Layer 2 of a small transformer language model trained on English Wikipedia (11 layers, counted from 0, width 128).
A neuron's activation on a vector x is ReLU(gate . x + bias) times (in . x + bias), where the dot is the dot product.
The model reads these tokens: " |" " " "1" " |" " " "2" "8" "8" " |" " " "2" "3" "4" " |" " +" "5" "4" " |" " " "5" " |" " " " |" "\n"

The vector x that enters this layer's MLP at each token. A number n stands for n times 0.0034.
0 " |": 109 260 -86 183 -170 -114 -131 292 -7 55 -39 69 -1 306 68 82 -127 -148 292 -48 97 69 -78 -1 -12 134 -256 1 45 29 94 -256 82 -23 37 131 -46 101 -176 -77 -5 125 -76 -59 72 -130 -197 -76 -56 3 15 -119 19 57 129 97 -106 -162 -169 -143 290 -42 40 -72 -3 -26 -33 -92 -63 58 -101 50 -22 -173 -62 166 -155 378 -153 65 -247 92 154 103 82 -94 -127 47 39 -31 -149 -148 62 168 295 19 59 -10 41 87 45 -20 153 -96 -152 151 -101 26 -196 113 72 -127 -48 -209 -91 17 -87 47 -324 -115 -234 -39 109 -139 -86 -9 0 -36
1 " ": -25 111 21 121 14 31 -28 36 -132 -4 117 9 -50 325 334 125 132 -62 382 -197 40 218 1 -186 -122 -104 -66 -141 93 72 27 -141 -207 -149 41 60 -71 162 -6 -60 -66 195 -37 -34 16 -95 -70 -94 38 -25 86 -105 -11 65 89 138 80 -124 -197 132 -27 -44 -213 -141 84 82 -3 -95 -79 63 8 41 -38 -41 -110 172 172 15 2 137 -129 -6 -68 -26 160 51 -137 -101 58 151 -285 -201 80 -75 310 -88 172 -62 -85 -50 103 -203 -10 -10 -11 -15 -188 -312 -2 252 -252 -10 185 -277 -65 -86 -4 -34 -188 44 62 236 99 34 -52 160 -223 -17
2 "1": 58 -21 -89 16 -156 -141 6 132 -192 0 155 -74 67 259 -56 180 14 -121 422 -94 65 -27 0 145 10 17 -130 -167 -73 40 66 -260 -112 -25 95 -8 -53 175 1 -124 126 47 62 -40 60 60 133 -229 -66 -75 -146 -188 -15 125 64 82 84 -130 -273 320 8 120 -196 165 53 59 -97 -153 -66 -115 34 234 -87 83 -231 19 320 136 -212 67 15 71 -173 -17 47 9 -19 -81 -6 180 -239 -116 -31 12 218 257 -141 -15 14 -126 221 -41 23 -78 114 102 -32 -12 13 -112 18 -239 71 -144 -25 -87 4 -204 -107 -20 -67 79 33 56 -102 -69 -41 -54
3 " |": 128 246 7 153 -164 -133 -89 176 -111 58 -23 81 36 275 13 17 -93 -178 269 16 139 67 -4 7 -23 127 -235 -44 -10 42 114 -226 40 27 63 60 -88 18 -139 -51 -59 96 -60 -43 -9 2 -209 -179 -100 -1 0 -115 22 144 54 110 -67 -81 -264 -45 199 -38 -9 -4 -45 -59 -97 -132 -10 177 -94 89 -27 -132 -126 155 -59 470 -122 -76 -194 69 -16 66 208 -79 -58 119 -29 -16 -274 -144 -13 149 262 69 -15 80 14 73 15 -15 125 -45 -95 165 -162 9 -141 129 52 -144 51 -240 -77 15 4 38 -283 -66 -148 4 33 -189 -113 25 67 60
4 " ": -25 112 40 116 -21 44 0 55 -127 0 106 16 -10 287 399 120 128 -41 334 -204 42 181 -57 -211 -145 -111 -39 -138 80 76 19 -107 -208 -148 39 90 -48 146 -10 -50 -33 177 -39 -30 -27 -61 -47 -135 0 32 50 -73 -33 48 84 88 73 -127 -174 124 34 -23 -214 -133 83 67 -45 -105 -45 65 11 108 -17 -55 -168 156 186 1 29 107 -246 -54 -57 -49 235 19 -160 2 42 156 -313 -202 58 -76 330 -81 200 -43 -100 -15 34 -196 -15 13 -6 1 -238 -339 -12 238 -239 -15 182 -265 -77 -42 14 -25 -180 74 79 210 102 -21 -52 217 -217 11
5 "2": -26 74 -61 103 -115 -33 -25 110 -125 27 61 43 -7 136 -102 231 36 -106 474 -93 124 -52 -64 105 -19 0 -185 -139 -31 106 4 -253 39 -100 87 -24 -119 193 -12 -63 62 83 -39 -17 25 94 -88 -160 -65 10 -90 -15 77 227 -59 -140 151 -12 -298 243 80 12 -215 35 117 138 -132 -243 -84 -62 -72 399 -75 95 -152 156 259 63 -301 118 -16 -74 -104 65 117 -24 -92 -210 203 117 -220 -76 -143 -72 138 72 -111 53 102 -123 180 3 150 -103 -17 -25 96 18 -20 -79 27 -212 14 -82 -49 -128 45 -196 -114 -95 -63 7 158 -63 -95 -136 -7 53
6 "8": 9 28 -122 40 -230 -25 49 157 -168 107 18 17 59 196 188 73 -91 -112 277 9 -3 24 -126 289 10 7 -52 -69 -45 58 37 -282 36 8 56 18 82 66 -72 -175 178 -98 5 20 -164 290 -93 -25 -152 45 -354 -149 -156 18 45 -8 48 -59 -313 430 335 121 -62 251 -138 77 -219 106 22 -105 -175 200 -194 56 -356 94 155 127 -16 97 12 -15 -48 4 230 -78 61 -35 -92 55 -106 -89 -127 -11 159 93 -177 -75 96 23 92 -52 46 178 -11 89 -55 -213 -54 -142 37 -70 128 -136 -153 -152 58 -132 -159 -45 47 174 96 -242 -134 -44 99 29
7 "8": 46 7 -125 32 -250 36 29 165 -123 85 19 29 72 188 171 52 -98 -100 150 23 37 0 -158 303 13 32 -89 -80 -60 30 36 -274 -34 33 -44 60 66 26 -106 -190 195 -105 -51 40 -108 326 -66 49 -238 87 -340 -151 -161 -20 -46 44 23 -15 -269 444 385 113 -33 254 -135 73 -295 187 64 -152 -149 145 -133 49 -332 69 82 79 40 72 -94 -65 -47 39 229 -88 27 123 -122 5 -75 -28 -132 -35 184 62 -80 -114 157 36 122 -69 68 213 2 54 -25 -215 -44 -134 18 -102 99 -183 -204 -104 76 -60 -168 -23 4 134 106 -222 -141 -82 172 73
8 " |": 145 240 42 194 -189 -90 -133 129 -107 49 -41 57 20 245 -6 4 -53 -176 164 26 164 45 32 -5 -21 165 -280 -44 -27 37 123 -223 -49 40 13 41 -101 -35 -165 -41 -52 58 -119 -28 -28 55 -183 -111 -206 41 44 -88 -9 121 -17 88 -82 -35 -246 -43 266 -66 16 6 16 -56 -176 -78 41 127 -96 12 4 -133 -10 189 -94 463 -62 -85 -253 89 -44 99 197 -96 -98 219 -66 -23 -245 -96 45 140 190 56 125 49 48 57 9 -32 139 -52 -74 179 -113 -21 -166 120 26 -128 38 -258 -105 47 21 34 -291 -52 -123 -40 10 -203 -117 -4 122 113
9 " ": -38 112 41 142 -28 83 -29 16 -131 -12 106 17 -23 318 410 124 143 -32 314 -211 47 177 -36 -223 -141 -103 -49 -138 83 80 12 -114 -275 -156 7 94 -50 150 -24 -36 -27 160 -84 -17 -19 -60 -30 -95 -36 31 95 -70 -31 20 49 97 67 -126 -160 116 47 -50 -204 -135 96 62 -68 -67 -30 33 13 64 -1 -38 -116 165 179 -31 58 113 -285 -30 -42 -42 220 21 -177 47 36 163 -309 -167 90 -95 301 -105 262 -52 -68 -24 45 -237 -4 0 -19 11 -208 -349 -26 244 -243 -24 171 -294 -86 -46 7 -22 -186 69 106 197 92 17 -53 217 -192 30
10 "2": -47 66 -50 127 -112 -3 -32 90 -133 18 60 49 15 155 -111 270 47 -96 449 -86 133 -79 -44 94 -33 4 -201 -156 -36 106 16 -250 9 -109 53 6 -108 205 -37 -50 80 62 -82 -11 26 77 -79 -129 -88 17 -40 -14 102 230 -93 -166 153 -1 -289 240 77 -17 -212 35 127 125 -156 -226 -81 -83 -51 358 -62 118 -110 152 256 34 -301 115 -55 -64 -91 76 111 -21 -108 -156 197 120 -216 -30 -131 -82 134 71 -78 64 156 -125 194 -28 166 -120 -47 -36 112 39 -23 -101 36 -237 1 -101 -62 -131 46 -216 -106 -92 -58 -17 147 -57 -101 -140 10 46
11 "3": -125 -85 -90 62 -135 -52 65 349 -55 76 51 148 77 135 148 36 99 -209 466 -55 -49 -35 -94 103 -126 21 -103 -137 -67 43 29 -129 58 -131 136 -78 45 102 -49 -15 88 46 -32 -17 103 303 36 -247 -132 130 25 -134 -160 40 -114 -203 43 -32 -233 204 286 -18 -109 58 -15 76 -296 -131 19 -106 -154 380 -111 112 -137 84 161 32 -209 188 69 18 -104 -25 207 -53 -21 -77 178 94 -281 49 24 -96 91 138 -182 38 125 -4 96 -23 103 -69 -78 59 21 -135 -109 -112 112 -71 -61 -93 -92 -128 117 -144 -204 -61 -93 110 104 -196 -89 -142 115 115
12 "4": -65 -90 -46 -52 -211 82 127 315 -82 124 40 108 229 191 294 -25 33 -140 221 -9 -82 -65 -92 201 -112 43 -87 -134 -31 26 62 -171 -55 -24 69 -63 17 51 -97 -110 88 -23 -87 29 162 294 7 -126 -241 126 -97 -157 -240 -114 -72 -58 27 -74 -226 278 387 79 -37 149 -103 -25 -258 0 88 -146 -114 236 -138 161 -206 67 25 21 41 97 9 -11 -34 97 270 -100 13 147 -51 -58 -263 7 31 -112 139 28 -87 -132 94 66 46 -89 93 75 -98 118 49 -143 -164 -234 147 53 31 -219 -88 -91 141 -36 -220 -1 -165 82 42 -227 -27 -83 275 46
13 " |": 129 220 59 177 -203 -79 -140 126 -111 83 -61 61 13 259 21 -35 -76 -179 122 34 170 55 4 9 -45 178 -226 -49 -27 14 110 -206 -23 47 25 35 -92 -56 -159 -32 -29 40 -103 -1 -39 79 -180 -120 -256 76 1 -79 -47 79 -17 48 -103 -39 -236 -35 316 -77 27 7 -3 -50 -189 -65 99 103 -101 14 16 -107 -39 195 -88 434 -37 -116 -255 101 -20 121 252 -120 -79 280 -112 -42 -252 -85 56 146 162 49 128 67 30 54 -29 -27 127 -15 -97 183 -103 -66 -188 101 30 -92 41 -238 -108 76 32 53 -294 -65 -115 -41 -8 -219 -113 46 147 119
14 " +": -23 96 -145 204 -119 -148 35 131 7 -119 104 26 33 64 78 19 32 -176 194 -15 43 -58 -233 -132 -102 -49 -413 -50 -49 24 152 23 46 -89 -62 -138 52 -92 7 -36 57 90 -61 -206 103 -234 -177 -100 -120 -36 8 63 -230 -213 248 -77 -49 56 -60 382 405 179 -118 -203 -20 -22 -38 -108 -165 -164 207 122 154 22 204 100 112 138 -102 124 -295 153 59 -2 125 -115 -141 253 -77 -9 -113 2 57 50 326 -74 67 10 7 263 -109 104 58 -57 -40 84 3 -45 -29 -143 189 -166 -4 -161 33 -96 -40 26 -287 40 89 9 48 -92 -224 196 18 -176
15 "5": -80 10 -178 16 -26 58 73 217 -75 85 75 147 45 202 276 95 -77 -90 267 47 -80 -40 -96 120 -37 57 -63 -33 25 37 33 -215 -57 99 95 11 170 80 -143 -116 -4 84 -224 -57 218 61 -1 -155 -110 -55 167 -221 -33 5 -85 10 91 -53 -271 387 56 146 -15 7 -210 -12 -184 -45 -37 -68 -19 99 -212 92 78 130 46 60 -17 155 51 -86 -70 127 11 31 -119 -101 83 66 -135 -124 27 -161 239 64 -143 -226 44 -47 188 6 126 -39 -268 132 105 8 -127 -130 114 -39 9 -367 -107 -267 78 -134 -188 -32 -114 98 176 93 -27 -182 85 -41
16 "4": -23 -77 -138 -42 -153 27 101 337 -28 32 79 120 227 237 233 21 26 -115 349 23 -62 -83 -126 146 -48 76 -112 -114 -6 -41 121 -189 -111 -11 -8 -6 26 21 -61 -156 43 36 -106 -20 343 119 -7 -109 -156 54 12 -208 -143 8 -79 78 46 -91 -248 259 205 139 -46 21 -196 -17 -235 -91 -33 -93 2 151 -102 154 -135 159 10 22 -7 131 -103 -112 -121 142 68 -17 32 -4 77 27 -179 -77 -18 -130 230 53 -65 -206 60 -13 244 -59 110 29 -150 45 157 -71 -107 -212 122 -1 -12 -285 -97 -150 108 -35 -205 -17 -217 23 170 -50 -27 -138 242 -9
17 " |": 120 214 1 188 -227 -66 -173 102 -54 33 -17 53 -83 288 51 0 -84 -173 181 91 176 81 -3 6 -3 195 -225 -60 38 -25 128 -197 -76 43 -16 29 -88 -55 -129 -53 -72 61 -116 -8 72 -40 -203 -104 -230 21 87 -100 -31 105 10 134 -90 -42 -207 -70 244 -24 17 -9 -90 -54 -126 -105 41 137 -66 -57 17 -114 -13 219 -77 447 -59 -121 -280 125 -56 154 143 -56 -45 213 -56 -25 -212 -118 19 154 141 37 134 114 5 -5 79 -34 132 -50 -176 168 -31 -46 -169 85 56 -90 23 -303 -104 24 -17 30 -275 -125 -129 -56 46 -136 -133 56 157 82
18 " ": -37 71 26 120 -53 94 -35 49 -70 3 97 41 -79 319 464 66 112 -3 268 -157 68 194 -110 -242 -141 -72 4 -137 117 30 11 -66 -276 -150 -22 104 -32 105 -19 -53 -6 164 -73 8 43 -92 -20 -101 -116 60 112 -60 -59 -18 38 121 45 -128 -105 120 74 -14 -201 -157 42 57 -81 -71 -12 26 51 9 43 -34 -162 170 154 -68 78 65 -387 -58 -53 11 202 19 -174 160 12 150 -295 -179 68 -93 293 -125 307 -36 -72 -17 47 -241 -10 35 -80 15 -154 -413 -7 227 -250 23 144 -334 -111 -6 1 17 -182 60 67 184 119 10 -53 264 -157 32
19 "5": -68 37 -114 -20 -17 29 94 218 -147 114 28 163 87 242 314 58 -61 -98 231 1 -77 -97 -79 149 -92 63 -84 -75 -21 23 22 -217 1 103 174 -28 157 30 -140 -102 5 81 -154 -39 179 142 0 -163 -163 8 68 -176 -79 18 -66 -51 107 -71 -299 428 139 131 -14 17 -167 0 -232 -57 -23 -106 -56 178 -240 102 68 134 83 49 -69 164 49 -50 -114 117 121 -9 -105 -65 39 96 -153 -149 102 -156 275 89 -130 -219 31 -70 193 22 97 5 -205 129 78 -24 -126 -145 76 -39 27 -322 -99 -178 104 -194 -183 -3 -90 124 151 9 -29 -186 64 -40
20 " |": 107 244 51 192 -199 -106 -158 106 -87 50 -28 37 -66 284 39 28 -72 -170 182 63 173 44 17 21 -11 171 -250 -53 22 10 135 -199 -22 20 15 8 -83 -43 -149 -54 -55 52 -118 -24 26 -17 -214 -111 -216 2 102 -93 -14 151 35 74 -79 -41 -233 -86 246 -26 15 4 -43 -76 -137 -136 44 134 -47 -19 -6 -116 14 229 -49 470 -67 -99 -255 121 -78 132 158 -56 -60 187 -61 1 -244 -140 27 154 139 75 120 84 9 7 66 -36 121 -83 -145 188 -59 -24 -148 90 63 -95 27 -289 -92 49 -9 1 -274 -85 -103 -40 14 -164 -120 22 115 61
21 " ": -40 88 54 92 -41 65 -15 64 -99 14 82 41 -45 332 461 60 110 -9 266 -190 70 172 -107 -229 -159 -83 2 -139 90 39 18 -65 -221 -149 10 100 -38 102 -21 -54 2 171 -49 4 23 -56 -30 -117 -104 69 66 -53 -59 13 58 99 46 -132 -127 129 88 -25 -206 -150 65 50 -84 -86 -18 31 37 58 33 -28 -185 165 164 -61 55 72 -362 -79 -64 -6 240 13 -165 143 6 158 -304 -201 74 -85 321 -102 283 -37 -82 -17 44 -225 -19 53 -50 8 -188 -407 -1 222 -261 12 147 -305 -106 37 10 2 -181 72 65 205 106 -1 -46 252 -178 25
22 " |": 98 254 57 203 -195 -120 -142 106 -103 42 -20 29 -43 277 38 60 -74 -179 245 43 156 42 31 19 -12 155 -262 -52 33 15 137 -214 13 17 38 -2 -77 -16 -134 -55 -63 52 -111 -40 16 -40 -225 -133 -180 -14 81 -90 3 161 65 76 -61 -54 -255 -71 211 -22 8 -5 -41 -62 -102 -162 8 147 -67 24 -27 -122 13 237 -30 481 -100 -77 -212 122 -82 107 146 -43 -48 101 -37 29 -245 -158 35 156 138 83 99 88 -18 -10 78 -23 125 -89 -150 186 -74 2 -145 93 64 -99 42 -266 -84 21 -11 -25 -265 -88 -85 -43 20 -151 -133 17 84 40
23 "\n": 121 283 36 221 -83 -107 177 133 -99 -4 124 71 -226 162 25 -54 -106 -208 368 8 86 -36 -249 136 -132 -128 -215 -141 -168 82 43 -120 -89 -68 -69 93 57 86 -101 -194 25 -16 -127 -124 -160 -218 -36 -249 -123 24 -158 17 -141 -38 150 148 -15 -183 -161 26 93 -203 -81 31 179 34 135 -67 3 108 -18 -56 -235 -137 125 140 -101 80 147 49 -297 -22 281 15 137 2 -116 -175 70 180 -38 -8 39 91 324 -54 90 108 -36 -141 33 69 108 -49 -116 128 24 88 -144 165 152 -114 31 44 -154 181 142 180 -150 39 -267 -148 97 -3 2 -88 118 -130

Each question shows the input weights of one neuron of the MLP. A number n stands for n times 0.0024.

n152 gate (bias -0.349): -77 32 -33 79 87 65 62 14 -69 -76 -221 104 -195 108 185 75 216 -96 41 -261 82 -46 114 -188 127 119 70 -94 -185 -11 47 36 10 141 -100 133 131 -188 52 -48 -10 162 -160 -97 21 -28 81 -33 33 -174 -54 15 -194 54 82 -102 -22 77 144 -46 -69 127 -43 -159 -58 -44 -175 24 88 -38 69 146 154 56 -153 -110 125 -9 21 -376 3 49 32 -323 -106 -134 85 -86 -136 -13 252 -27 -3 -101 -37 -79 -121 88 83 -7 -10 -127 189 17 50 -35 -33 -51 -163 -186 178 110 133 -49 -35 -37 -63 51 57 55 -32 -191 7 18 174 20 247 -22
n152 in (bias -0.036): 131 11 -45 123 -146 80 -103 115 30 -4 15 -22 -136 -38 43 22 243 -51 31 -7 45 207 214 -146 12 140 10 -74 -132 -29 134 -216 -182 359 -60 -90 57 -49 -102 -11 20 28 -10 -117 -84 153 38 14 94 -10 198 93 -205 135 255 3 -67 4 -39 -84 59 -4 -112 -159 -88 -164 -181 79 52 -89 -3 175 54 255 -60 -94 -17 -315 137 -383 131 29 -161 4 -94 -53 -10 34 -82 -88 72 -56 7 -103 128 -106 -82 90 42 124 89 24 131 83 40 51 61 -29 -90 -165 11 -43 14 -90 -230 47 -34 7 4 -21 208 74 -182 -99 36 199 71 -57
It fires most on token 14 " +"

n90 gate (bias -0.163): 48 14 -200 133 -3 137 -73 -3 -6 -27 87 -3 -103 -61 -85 47 -3 -137 99 64 -5 -3 -11 -57 147 -78 77 -36 13 81 -42 -17 51 14 185 -71 -90 -232 159 0 -97 57 -82 0 -19 8 154 21 82 -100 -58 -113 136 97 -106 -51 -75 -79 -22 49 -13 16 -8 -113 -39 -54 75 183 84 32 -66 71 -90 20 -31 90 99 -2 -29 -166 87 -82 -87 5 -209 27 -45 -67 24 -44 132 -37 100 -132 102 7 -113 3 174 50 -28 -101 94 0 82 180 122 -74 -159 56 -34 74 44 -153 -35 -49 -71 31 113 3 -33 -231 -31 31 12 -26 -103 155
n90 in (bias -0.032): 48 110 69 -37 -106 13 -10 -55 -146 64 93 -33 78 -98 13 -58 -23 -11 125 183 -113 -80 55 49 129 -64 51 -28 29 81 -39 -31 36 169 -75 106 -76 -19 5 20 66 87 -116 -100 56 -43 204 26 20 -84 -111 -68 -31 0 -148 -198 99 65 -148 74 -29 -38 49 -171 -76 -16 50 -5 121 124 -36 -25 97 -220 97 -38 -63 116 40 -14 -211 63 -14 -27 -204 -45 -58 36 97 -149 65 -50 -76 -16 60 44 -23 16 -38 -97 0 -29 80 -84 3 126 -13 64 -44 -216 -101 -8 -15 -15 -19 28 -51 90 96 85 -47 -41 112 57 -22 -133 -245 6
It fires most on token 15 "5"

n49 gate (bias -0.095): -26 75 -56 -64 224 135 -14 -69 173 248 -56 -137 41 -138 23 -246 62 53 -63 30 12 -53 -75 48 77 134 -129 61 33 73 -119 98 137 6 159 -143 -63 -27 12 -49 90 65 109 76 103 -46 113 -142 101 108 57 -168 16 -92 -24 -49 -72 87 -70 187 27 -231 112 63 144 231 31 81 -51 219 47 6 11 -79 -11 -31 60 -8 40 10 48 -40 59 -12 -221 -49 -90 -56 182 -65 -80 -42 37 -68 105 114 -120 96 -21 38 27 76 -164 -179 250 92 -114 65 85 -9 -35 12 29 -161 -90 32 -20 102 22 -46 -35 119 -21 -27 -131 -67 35 -236
n49 in (bias -0.061): -64 132 97 85 18 32 -8 162 63 -118 -45 177 14 -3 177 198 -109 104 177 27 30 37 -200 -83 -104 46 97 -89 89 46 3 -14 -193 -14 -93 23 193 87 93 161 70 -159 0 -28 -41 -53 -110 16 -26 -146 43 270 -17 80 11 135 101 14 58 89 62 137 -95 32 -120 -117 -156 -107 -137 -53 18 3 2 -12 12 -17 -11 191 -16 -9 -48 126 -6 -28 57 22 102 24 -105 13 -51 19 36 17 -59 -25 78 35 -30 6 146 79 40 3 101 -43 21 28 -17 8 81 204 -90 126 59 24 94 -69 -206 35 -17 -3 -133 -5 53 -58 -11 88
It fires most on token 19 "5"

n22 gate (bias -0.162): -40 -21 -113 -23 183 -26 47 12 111 103 -51 -179 119 -47 58 87 220 27 160 -142 -164 -30 0 113 134 -180 14 67 3 -15 114 -46 53 71 258 -118 121 -127 3 25 45 -81 8 43 -136 -139 -40 -68 143 -20 -23 -31 -45 -82 -38 8 100 36 -189 -39 23 -21 87 -17 58 65 153 23 115 47 0 0 -175 3 63 -57 -160 10 -152 31 125 27 107 50 49 163 57 -78 174 -65 51 -61 -30 182 -60 117 -90 -174 97 -27 127 98 -81 -129 102 -226 36 62 51 99 -163 -90 -11 3 184 -39 -156 -15 93 -44 58 -25 -43 57 27 87 -96 122
n22 in (bias 0.058): 213 33 -50 -61 170 20 -30 0 -27 -64 -22 66 -94 206 -133 -6 -125 47 187 14 40 -170 -101 -32 50 6 -28 -130 -26 -27 -205 -172 -102 41 -44 142 91 92 61 -12 -52 36 -53 109 20 85 65 -25 212 -66 83 83 132 223 149 91 191 115 64 108 80 107 -115 48 45 17 -5 -82 9 161 64 19 47 -94 -18 98 131 69 -40 64 -59 101 -197 -96 6 -43 6 -83 -251 70 51 -115 44 -85 11 -16 -105 -17 -49 81 3 -178 -15 -94 -101 26 53 -32 217 90 95 27 22 -68 59 54 90 -197 -15 95 -117 -58 -54 -3 -90 -136 56 -121
It fires most on token 5 "2"

n80 gate (bias -0.217): 15 7 55 204 -112 215 116 14 -295 51 -4 -131 -29 -99 -160 -21 7 0 -117 156 -87 -53 165 -6 55 21 -170 -89 -209 174 -184 64 -23 -35 14 40 93 -98 -92 172 16 -141 256 57 -115 104 240 89 -236 -172 77 -130 -32 -67 30 -123 -46 -28 107 -59 -61 167 -23 -94 4 7 -22 -258 -37 104 29 97 -68 225 -18 -210 74 45 232 68 -190 7 -169 -185 17 -81 44 -98 -107 10 -53 44 -38 -55 -33 28 -4 -144 -120 -141 -238 -47 28 13 203 23 -88 79 -140 -204 -43 -70 -59 -16 31 163 146 -114 -32 116 -57 -16 -13 -66 13 13 155 26
n80 in (bias -0.009): -78 157 98 76 -106 6 104 -44 68 -18 133 105 32 0 -43 -110 36 -50 -170 85 -27 -31 122 -31 4 -96 -73 80 39 -105 -19 168 -271 25 -43 127 -17 45 -24 157 102 -153 -129 111 -188 136 -21 -80 -78 -54 18 16 -181 -108 -94 -32 119 -19 -71 -12 -88 47 85 51 89 3 -137 84 6 -22 -193 22 8 -26 39 -13 -36 -97 79 10 26 -240 56 -21 -88 -201 -117 -35 80 -185 -166 212 -19 200 -147 3 97 30 74 -6 -35 -209 25 227 -160 82 -55 -85 -150 49 -35 191 -12 -221 -9 -137 7 77 13 -116 19 61 95 -22 0 102 56 -33
It fires most on token 12 "4"

n18 gate (bias -0.345): -48 -37 -184 -42 -131 53 -45 -28 73 91 -3 128 -41 16 -14 -81 -91 31 209 9 -12 12 -281 119 107 142 -9 -19 -12 282 -212 -131 -23 -21 -108 -74 -52 42 9 254 -66 0 17 -113 113 113 79 17 -13 6 -21 -29 53 75 36 -37 -8 -12 64 -150 -143 252 -58 177 -63 -67 73 -53 86 0 57 191 -41 -62 103 114 18 -58 21 48 28 -68 52 -24 -54 -30 -41 -89 109 -307 85 111 -131 70 -148 -49 32 121 -106 115 -41 48 -183 82 46 243 89 -67 -68 21 19 49 52 -147 -80 80 39 173 99 -105 -72 134 -103 42 -14 29 -64 26
n18 in (bias 0.174): 53 23 94 9 94 -114 0 -3 -20 -154 -58 -16 62 -20 212 36 -3 -39 18 -96 -28 39 255 -58 54 -135 120 210 -152 -111 66 108 207 157 138 144 14 -81 200 -279 12 129 -190 157 -99 -200 -21 -36 90 50 -111 0 23 -107 31 33 -68 26 -32 27 165 -144 -88 -49 92 107 -32 6 -111 3 -165 -116 17 27 -68 -3 22 64 -138 -103 55 54 -127 -16 -19 44 -58 78 -133 226 -128 -56 79 -19 83 52 127 -101 63 -205 -36 -112 142 -22 -93 -84 -96 189 77 38 20 -58 33 80 -83 -25 -44 -204 -129 22 -10 -191 174 -94 101 0 109 67
On which three tokens does it fire most, strongest first? 5 "2", 11 "3", 15 "5"

n163 gate (bias -0.254): -124 6 62 -43 71 -197 -133 -22 -77 -209 3 -42 -10 -86 -155 -51 122 -82 -63 182 45 -85 -16 88 141 -80 50 192 103 -22 -136 16 50 -103 -92 3 -10 12 226 -161 47 144 -91 -89 97 -84 48 -6 -59 103 60 6 -19 -201 121 -64 155 3 -51 79 -109 -60 112 78 80 60 -11 -180 51 295 129 -8 19 50 -6 79 45 89 -28 84 17 -207 -3 136 15 64 -268 15 15 -195 51 -27 -9 -56 126 50 -182 -30 126 -25 -71 70 -44 -30 79 -83 -138 48 -9 -174 29 -9 71 -49 250 3 -3 80 9 3 191 -3 230 92 -118 29 -6 69
n163 in (bias -0.018): 170 9 -56 -49 18 -24 -78 -28 42 46 -77 118 -119 -70 -3 -121 179 3 72 137 -42 60 32 176 155 48 -62 100 161 154 -68 32 -6 -13 -243 30 -63 58 31 -250 97 192 38 -157 82 37 -39 71 -7 -55 -200 -173 -48 -54 -9 -190 42 50 -34 -32 -195 -41 -3 57 19 119 6 15 39 0 79 156 -67 -3 94 104 -57 19 -34 159 -103 -63 28 49 -18 104 96 -47 140 -9 -30 15 -186 -56 -48 14 -23 93 0 -245 68 183 -190 -93 -101 138 -235 54 -114 -40 191 57 -157 -9 44 41 62 158 -177 -202 166 -64 -51 43 -85 50 -178 -13
On which token does it fire most, and how strongly? 5 "2", at about 0.67

n89 gate (bias -0.157): -217 153 -156 0 -29 45 -92 134 -38 -149 -26 -92 -89 -85 -117 72 -3 -100 83 172 42 75 225 17 98 -13 -12 -73 -3 66 -160 149 -58 56 -24 26 -63 -102 -157 -88 -9 -122 -35 -63 -15 -46 178 -15 207 165 -165 -74 85 189 114 29 110 282 -48 35 -57 59 94 48 -44 -218 23 -51 -203 49 9 81 -25 56 49 -66 -18 -172 -49 -48 82 -40 -40 3 48 -45 77 -128 25 -79 -77 -42 -40 -98 -158 17 0 62 -30 -57 56 -193 166 208 84 55 -186 -51 -37 67 45 -81 205 -69 -3 -8 149 -105 144 118 104 -12 33 16 42 75 85 -144
n89 in (bias -0.020): -178 92 -34 -14 89 9 -104 12 30 -70 3 -102 18 -62 -117 69 -75 -154 -8 215 -74 125 59 93 289 106 -108 51 80 81 -186 114 -116 150 -46 52 -88 -37 32 -115 105 -142 6 15 -60 -73 232 84 52 154 -122 -52 72 54 149 44 52 171 3 -55 26 74 120 -77 -12 -112 0 -9 -63 -12 -52 165 142 31 81 -18 -113 -123 -84 -125 24 -9 -44 -17 46 -106 0 -86 67 75 -25 -149 -105 -70 -43 -34 34 -37 -43 -102 53 -46 128 31 -27 94 14 -136 -56 40 -3 -177 75 -57 112 56 275 -64 95 9 81 126 11 -61 87 -14 6 -295
It fires most on token 5 "2"

n254 gate (bias -0.119): -113 -90 -66 -97 -109 89 0 129 -81 107 -84 3 -13 98 -145 60 21 162 -22 176 3 20 -149 -116 -104 115 12 -108 -64 -104 -156 -20 -120 112 -3 -24 14 -57 -64 124 77 -112 130 0 128 245 148 -134 -130 159 -105 48 -157 -67 -57 18 -50 204 83 155 -169 -40 19 108 17 -9 -103 -38 -3 150 -46 18 -3 -84 -218 -222 -47 -88 -48 -24 -183 66 -42 130 134 74 -3 90 91 -19 -53 -19 101 -6 152 -115 -45 -6 0 154 -128 -16 -23 -47 -175 109 -83 -18 -50 -16 51 0 -134 -6 -108 100 38 226 319 125 -234 0 -82 -128 -106 117 190 -142
n254 in (bias 0.146): -154 -86 9 0 -34 120 -66 172 134 -3 113 30 100 -75 22 -3 -47 12 -40 -46 -3 116 179 27 -100 97 11 -3 -163 -226 -21 15 22 -124 -58 -43 -53 -100 -72 -99 69 -29 89 42 92 59 40 -22 34 -66 -63 -6 -48 129 69 -52 -110 -103 112 19 86 139 0 -11 91 -130 -33 -23 123 146 -19 168 -129 0 -128 -131 77 -177 -98 -95 75 30 159 259 -141 -124 57 111 -123 -150 -70 106 -61 -88 162 -93 -25 -122 23 -126 -14 -37 -21 202 -92 -33 -41 -155 65 -156 -34 -71 -173 -16 -12 89 43 -21 -18 -127 -138 3 -113 -82 -37 -97 22 131
On which token does it fire most, and how strongly? 12 "4", at about 11

n197 gate (bias -0.385): -41 -100 170 -47 -77 -73 -31 -139 -43 -50 137 -77 -49 -146 63 -155 79 0 184 111 26 91 -51 -81 138 132 -70 212 -44 55 -102 89 104 24 -27 -94 -246 119 -111 6 -39 69 -14 77 -32 45 -63 48 106 64 148 78 34 183 -15 0 138 0 52 56 -146 39 3 167 62 106 63 -35 -23 146 -56 -38 -93 76 -133 -48 -58 151 35 137 27 180 15 -74 -67 152 87 8 -128 -116 29 -88 65 122 12 94 -244 -124 -115 91 85 -47 49 55 39 0 -188 73 112 159 -155 12 -88 -8 48 -62 -9 -3 45 -146 104 81 -118 -78 -151 -180 85 -32
n197 in (bias -0.035): 135 -72 -41 243 49 -16 45 207 -47 -22 34 36 -50 -188 -62 -42 -112 -211 -71 22 62 -81 26 105 -58 73 33 -129 94 -188 83 -63 9 23 -3 68 -216 6 22 14 -9 -21 82 -16 -69 38 77 34 -40 -59 156 -74 299 -115 -119 156 231 -97 20 -97 -166 19 21 -164 -33 43 136 121 -50 -109 -51 64 77 -51 -60 3 -335 42 -32 73 62 0 -77 -118 -160 -76 -65 0 13 76 -68 104 67 -13 -68 17 -138 12 -168 128 150 34 -98 152 94 50 -6 53 -133 -25 -103 -97 67 -312 74 -56 111 -53 75 -101 115 96 65 -3 -157 133 -107 -105
It fires most on token 3 " |"